Layer 3 of a small transformer language model trained on English Wikipedia (8 layers, counted from 0, width 128). Numbers have three digits each and are written without spaces.
Take only the direct path to the model's output, skipping the later layers: a vector added to the residual stream pushes a token's score in proportion to its dot product with that token's output vector.

Output vectors of the tokens that the questions are about. A number n stands for (n - 500) times 0.0073.
"'": 455516544514562417597472470570524513520521525460447519501469501459524392556490522447522432485522444466526470564516542497566558430516520535513506478468591450504583486500487510521439587524548454591587567502484586514554534573514488476467506558454478370485487450457486553400571478510562538582411499486472526498550537467562458426511494526517526460508385533510478507533455504492547500460514
"ther": 563630487623299532470574555592479530400553514396425547558527345576472467451586447537410434433464526506539579541419491431662462516552417478557543526620522447462500498500431473484400482509492512458589557369565614495493538508480437489556335471551450421516484436544508454467474496525414523553565511530486477546565524470577552602451449425453529572593455503454563506472450473544496501642478
"ests": 483383516468450554454514518570517587383528650476454508538560445617532531510510422445636410498518566545592425444534438436505454508516475524490512555370504538466409539521518450435605500566494593563626493418468417485502451503458426383535370515491492515500514470555440343384464423519526468437495561519650490554447543480452536583477453510517522481551550439472443572414582527503462499591475
"th": 439512467518436420398494521551599519445519490522481484446552450559462504482500466512527437564470517611515453509610492442589420460592455554533548494511489517447573565530564501449479522458566452509618465484509566547477520483541556562617453485466477365625419480541405392439422482510527550482553476516535571524575543471469553491538474461443522597506608381543560612503363471510467499498551
"E": 241600463538456602241718613609477584317635523381367592536631388613580571367625415343681451469500555395600720355362303537635606617443530549677617789589653483602384591351479587427628354500388539388603538361513497279408454436389426315526030471630632364628699553655741362565321333665436373429633514429629542631479428649579363516428375543511349526635489410557650432445673648510358502582325
"est": 480455532436448483546438519518545525470544604531451516465546540615525466519451460485596444437533623536550415453513523400511450454460460474496556570349496591454478541529506453456603597492551550571561460417414463558516514576549438487539425514461527460457495532512404400356548493531479481507500520465589509541462583477437542558502450476505537404504488485506467542420494486489404500596517
"reek": 495629519521417545406590609525498469445552494409538524459458539576520494354492420478604525543533473454553498537426505444559562564431496552443551596397575374533562494408483488440526456490500530464589575397553550376475450573532406361512354393522532435602645536520567448590481525485523565500493449502521536547422423469519471586498554544551445640522553549597623545487611497582412500611422
"ael": 331558547678449549515598529564568571353610486399471409494483451518469481412497470469618582559534612391553528407411504397618539546453380581495494560577535436640536505430314542441496534502470523494372484414515488362400387542405512469481287523536558513528500523551565446533521475547609442506518464502513486484479459562596512517322488474480577603614579455568568483451621516619504500521403
"ude": 443586491471467589369518533518497599344564538446500472555511471554549535575484412467514455480495578491558515425411472497627442584530541542500476604349558531503549498561445492483514481522527454472409537494531583473502579489545445474502427502438529436489517491567504377531453489513578396389565477588608460539590453588505408459478567468606353439428482503476545464544555579579430500513362
"ate": 525569479384387516454578446481433456495560515428424605551506467434473475564510444547461509500472520522563483482474503426548488536503605512449475529431529491514510488422492481456518507523495486540389591410574526489499522511462473518464372447440504439503451526513539584511479564490615587552530530502476497564566489478512473476620548509444430317461468553481591533461483465484373500445462
"w": 241600463534456599241714613613473584322635523381367592533627385613577571367628418343681451469504555395596724355365306534635606617440530549677620789589653480602381591351479587427628350500388539388603541361513497284406454439389426315529022471634629368628699553655741362565321329665436373429629511429629542634479428646579363516428373543507349526635489410553653432445673645507358502582325
"W": 236600463537452602242714613613477580317639520377367592536631385613580571363625415343681451469500555392596720355362303537639606614443534549677620789589653483600384591351479586424628354500388539388600541361513497279408454436389423315526022471634629368628699553655741362565318329665436373426633511429629542631479428646579366516432376543511353526635489410553650432445673645510358502581325
"ep": 521529510469450498439498478499548524354520514465391485468458578578453586485512453492570503411502384578513515515495521446453510505496624491508515500448493496481487449556457562449515453505509527510486500412455536519489540549453603500501407568599466430510463453481509551480469381429475522491535488487617442495559607529561478550476477457531428443476408480440556373511507479488366501521550
"iences": 375481504496523546375588566446577466417414520543505608607536366642522564398519448418611526473512430535554593408580427446551535544465529598483485596544553477570522494410436514465602519448370540511593488452582469387544460421375520491462299464600538498595547451478632447551461517511549459465515500513564465559476531414548550566454487579500306517565474485449409587437590566549430501634411
"ished": 427431416373391511442663446509450581393563536558528593437560405483534571593515523380461534376506615539479541506552439520440527556505420436537532573615539444503543575445474526569545428617448544477552471419481473431509561454542382435581317550421510365531572419411527473478487478512565510385459490458555507545487434502493530439513399491482488512515527484534508473353489545538447501623489
"way": 363522557449408509363536409442535502573544548514460605474515554574527429462578393409519469461485530520568496525443500548495544590459635491588486525490500580503483426530580464498592498563519492493507593572548507449524635528473460481570355440540507271618583509563590516450461551529445519543548587415474542515605532436372517534488476445550446464531616463598563513593451478512549500520475
"reg": 436470503500436543452509535491503400396474574528398590446455541552525503443464386581560407496462435419563486531416486479581457563445565571522508534513465482499527595470513472564586414545607486510444397461537543510502479444401420432505345438524572519541465573551505506449488504571463493410543581480500521571517470384508418540517461507636417631502476480542455477473478440397470501562498
"tt": 462432506577365437367549481492532482410427555455394554483535442642535526454523541517494477512504521505560574504403440522439549519503523518454480513530545408532415460511497507480466548561582675488528442517534581530474469356491461490540343500537524526568450524475487476494434420618390462431488397558473488562572423525524513475514503513487424588710541426520464363444460483577450501513480

Each question shows what one neuron of this layer's MLP adds at an activation of 1. A number n stands for (n - 500) times 0.0022.

n124: 627414589407488512559475406500521495490520505427500348543473578619473507543444504599527498561587451454493564408706444493547455485528398440515394467424500625450418505572645433493394562689424582504534489520509300419462411550443552313656378523424633441588533441413455488503542507544268728563511461451597391577439467541534395480429469527418556467643546599443518451468465519405569567392536
Pushed up most: "ests"

n292: 515521329343425500556605679490350652444587525532431357406387403591493629572544376415563248631466525576498394495591571472478437500416525459488439244478514531711520553422528647451367619500546570493565533502594568365421359452552437467522511512502500623562530554572538439541440425396582610495486631553605562447578409573426583593515393459520600483430525650443517552557463523533536699495449
Pushed up most: "ests"

n242: 508602409673477519481563273421497605500404525597486378593344511446423515319447380590566469455288533565368449652464593486427328413411568568315497386525394447520551549549379633592483404483510512467432321455630475459562474597547334578347651532497611436356536505564707534433514523235562660448518655483524450500468398539576481511573424526410538427418451402585592626386526600441636472315579
Pushed up most: "ate"

n167: 398515450638419529644558434627529383525558518460402438627578535476585522584548386534591515650585430448494438560473534739365404408400602525555426467611560589473520418179647410592500758384566494514479519398635509436497670550586587678546673477427621366521465529355346334378593518533622545430473357760611731444520533456534441477457428416464654448622608553530617607517429568665533401730464
Pushed up most: "th"

n161: 412528462530515400599467632436543586485334402490486527437399556502431424515528534494511611680500462422530543585456346449502512478473448462544486458515564709491453448465569472603431473406561522459688494447470515571568539679474496640414417471500413480438568529521587496447525524423504502531378500397612526462504542541549329418558436462493672509523510606433598472519409511541452344474530
Pushed up most: "'"

n202: 459477367533521453517445487468388529429460477527532550418564443563556385549396375454604459476638505642567418522500400407447726505736556536457393453642404459607425548516426526505544425548529492542521458473437455676563500353476581495358568590647505500344524429401530652451370416360495408516467602458391393467577602491429605357431445598650479373599582356544489667416444578433614470479477
Pushed down most: "reek"

n57: 419530460465419682543568462249425426569354428459492578612517290483536463335533448672443655763464608598528563443349558548491581298451506548542523396419506398411556524579471449436405387409545564449411580528459573479528560407582522532682500356573541343621446544439511556295510427482562567393527505574505465537375545495448598664552488490337486541547361348511488527536558569368340540538470
Pushed up most: "ther"

n314: 366459457464562505704468404396387478740443396431498323473610498588522444528532529403523556546518538507514325517505518379569406579474371416353658502435514492598441612570690580515547570518516521495425444573343452580423461380607572273427390522640411463567433554489683610393470508503444528490505395537512486535641467488384598559354407445528482567562403340549517500542574497590436470469564
Pushed up most: "est"

n130: 579383401369478342490479481458609513545620427380422385485491552355551483680415581536483540422486601578503519492602620610498543402333420391535590623495506414443360604373392760487618651438396528500525606564416391518469572582427502576763477503590521661579551432606390648456423454328570649489505472556601482404482459458659559541560328589614397597471410387484417528471644471470533644470582
Pushed up most: "ished"

n99: 525439646569414548630503697513384505642525836553505375313615574390508569542503436544528492717531511540497595450660477685395622483570482587495599566433585574470602621500518386463489422555493569495450490643373602511374433506574645407554524531476479557406503336476527396568554525620555684578556486610547382462419549555537486529566682487585610604401398511630602593370591505514375382584472
Which two tokens does it push up most, strongest first? "reek", "ests"

n234: 548636500653517478481577469470484522450635458486446447484465650728481444500436720561563553509460277614378478334436587374426519485433593392435575409511594551373656515437458674419569580463533376418321510532553279473498595423487531455503558548385432500548756679540450584539627588416475500552619445419457595572537524650633647546552532598459355558514481396506306451440597333424621692574548
Pushed down most: "ests"

n184: 581576559437429563539520369573532366414534373420492497488516596571465552482636602490511534364593581580456486578539594552480615591462483636399589500398477427299346406513514505585384518401461731562631526581579503523372505557476500306423352498543417500505344467525627606643393466534417300476500527297532330577458529526595387540440476529506414469447454614529622598513559523262430586513393
Pushed down most: "th"

n191: 587599477491427387604602411590639491582466630449587445553402559623637454488398422535557468540431505469415441579518421627536572387403477406541429429357557637385480518498780531560611556407541534470453460447478682536559438568498580546569452542461426500509431579540505544415564453607488421586526379476584465569546585449625548573498420476513486316439507604498480540448490523458418400365573
Pushed up most: "est"

n94: 346465605470454518436487630575438607547458329521428608492298518546408292446388473480465425580440568533402405422495445434551551533541435568425505555657592588540544453473330470487339442414433576532354446716535466369509546419470495575523641510463562399578438469454527484347642441547369320317525653665296497508386482593518592654583473445363494509534490441622418533453272518600537469622505
Pushed up most: "ael"

n149: 465543591449457449438434561568522567518470450488447445453421466473567497500662509585487498444464532644227454408535539363339457629459360568561612549693436352462522594556565439476508426392542610491477454514533593432440411500591427625462610397397599301588505524557592573562566369349500492518553541557605477542476434585317559553595442509475461579505451695546489585561646428485409696640503
Pushed up most: "reek"

n183: 349466526449532655450354542442488493522498536723581560564472533419670670437429415477340462528507502449393529495481493455508500375478306500513546634474631452464491593414458480628480373510401561549629493656591488509423495348428388579587412435535488313512571549414464418510474658455367536478551475507383516457500430533453500382416408570446423455460450546612587567486535586323477616505415
Pushed down most: "ep"

n153: 494607519601615541516451506425524407411467553607476552421444411601593433551283567479614503316665454505322514575830457514393697526419430500598622438508497583506436454577680393398537452464527450543517350487574606671480540602456510428576377479497556555618421675518519672605484371558419542363351366460614414423555492638457475532532432409571592712465511334500439517532529522662383454452492
Pushed down most: "ate"

n152: 524630484599588534493509614452421538449478432523552517511527507547496493628522483496543572588462571545513447541463502644551485425577438458476453641541573500373579544507359564405595495509571441631441470687462369573601354525395434633528629567608582647545569500525502420798615488402547563488561423351442421354424619549484539478554415513588408406402486514403374462545493567505412496493453
Which two tokens does it push up most, strongest first? "ude", "iences"

n304: 542467497469689610563398408559534397480482418603378469333523401490458526458578551536651522674719438460422421476568415396546516474560721423469581531511561505566374370584500603564503535308645359334469465351419487532498424546544487615431340432530380569550430596551437404340562536424412450447444387545710497562469518664625557579524289472402597530401322508425612483495520343428407413671470
Which two tokens does it push up most, strongest first? "ep", "est"

n10: 403337413423334486507586599433547373571529510448609546577495483619519582555535550565510693647563584469352406590570647420579512513417449440482425600416541498614620408478595403443478506382631467511495623537465567596613435605468344527436381455445540344465456533580517412654611537357576530583486500606556532539390475468450473500483587465486508401493553502500414792519454490485585508550490
Pushed up most: "reek"

n151: 320635650658587640465551471419560583511454388563525573386426497538639401511495490453655474522447538402436475644505481477580700462464460463502562558526474273558618584612647595508409300380411366617447550589468649441442540519446457471532554397518513473468414500401711440508459582348476649572425476414495422402381458567442389405571532542462522526462464531537620516533391479511544826657347
Pushed down most: "ests"

n96: 531490645490536467603389448540639364457476353373413447605587542561556522706652500561429469439566538502415487585556647543446395500340449447524537505601460485443386452734447612339524344374567254590565700551563586510555661546514469539590547490389455462492584510506449588366568529432513407590471482521530611525603507405686528542500555403549622483608576531529393505607562533534589380455510
Pushed up most: "'"

n274: 606415450696487351532440578418461515484462434566463293580428597679405331459454498534484492396458490510490551374480363495478457537623607550453495569607497482657456582453409539630575710472459508346389516597471510532595570471500526520413492581490335535433519485500495696406295546657464362542474348455417545490561538521645586458545574562494534464557400464466634552512564497384617173591539
Pushed up most: "tt"

n128: 460603435625365587640428378424447477560507566371548467443414518653578343434493600333495332494497492553423445528375432503507425370431480473515482424654541487497497584412565473328524749455390563536481411540400544513444648550654421432583571568459612648352503429394531511560567434353516455651733527451357517601607490517698523520426522386389576509467515539434442513434418593468603373527606
Which three tokens does it push up most, strongest first? "ther", "'", "est"

n164: 338487422537495618520459433538508490353653445558457435450657475385578539404365720572417458508436533303478457543518524464399520549545512532456445417526550434521671633479282479424460560526500514450362440435515515723574639423446388584394707460505541569479586670600542442574412460471526487376585578497440493461502544531546230472322421688608530529531490482489411433561497510355507513567421
Pushed down most: "way"

n178: 538566515610531515423628377494506527429391531413443461408457352585453546361506573538490665580490583464515373506519197488459429310435531573610553474558618422654676493560352279545414795699367507526633563674609479515200414454535571609599500449597624536478493413409379575480638491558484409500676573458387436306604439652446685491403576465638622500579579606481596427412695315491381500471308
Which three tokens does it push up most, strongest first? "ael", "tt", "ther"

n302: 550467498362355551585619505579381464395484319576395513495555514486370523395396500507682574338396376552558550577429538468431481441561391663373578484556596356485593533520511412380525653572522547620570627453488561469526434495408532473457551476578529570517398536341579629564488635601490572508557569594611444640488481418455456365450491535665449632389532507485372566488459610585532681583370
Pushed down most: "way"

n52: 421375651541424483612362643444494381500508474522478431459306452516637476520500532609382451426350443439410480645531655580500508619705418557508505516449462362596475487453438401450518572739479681526392568413456460376553550545567421460652525378432645563541588584491445388702650718389483506515521515399283333452451503381514523519483680763452554434624376598503449465657449398544416495438314
Pushed up most: "reek"

n272: 580465603460508459446575384539517607593424475502546541613427367448543385540590514540571535399594437438561528481470541379446371677507423521574573634624613537590600527551586540368470418579573591523636471599549446653550594383419518502503532400449630427390492486481550411540451555530557777525500510546602486498526600505426566540445382551530490619522619589588287454674477309487416380636450
Which two tokens does it push up most, strongest first? "way", "iences"

n13: 495571443611495529474417454345558459459546530563529578538568403573540272598597516587312363492439627536488511597470482441609594526539497512598536549527550567505457420492548604683487620463431487347406520436469400524504360437500564515415626467385541422160429534560557567430571658467443472423558646533426395549493472530601483605478526507508459611502480475646453625268451490580479579477485
Pushed up most: "ther"

n308: 451327352505585470425478541599512590437479571421527410459615505479587395358539395671596497486617390601375504436576582528507379379456486584540495422515350666670608618539280526470419488459643489451453526544498465463610500567552377477343437507470411609495516549384622513552610420407510316476448424684349488432522431477493452620458448546474318386517493393562427660458492394557476496547389
Which three tokens does it push up most, strongest first? "iences", "ael", "ude"

n250: 441545523693548572648250428557409618436680482443480457589574546556354466574455505483494474450584468398450510415643268439672475275540387439558548579719539515432621513551525619733371483697453478508458452575436462445661446537316610344587459537592483583571590446449353556510607494539544473560435500397447539352478530438480573410363434483641506542581318321604358488657739500607547520410414
Which two tokens does it push up most, strongest first? "ael", "'"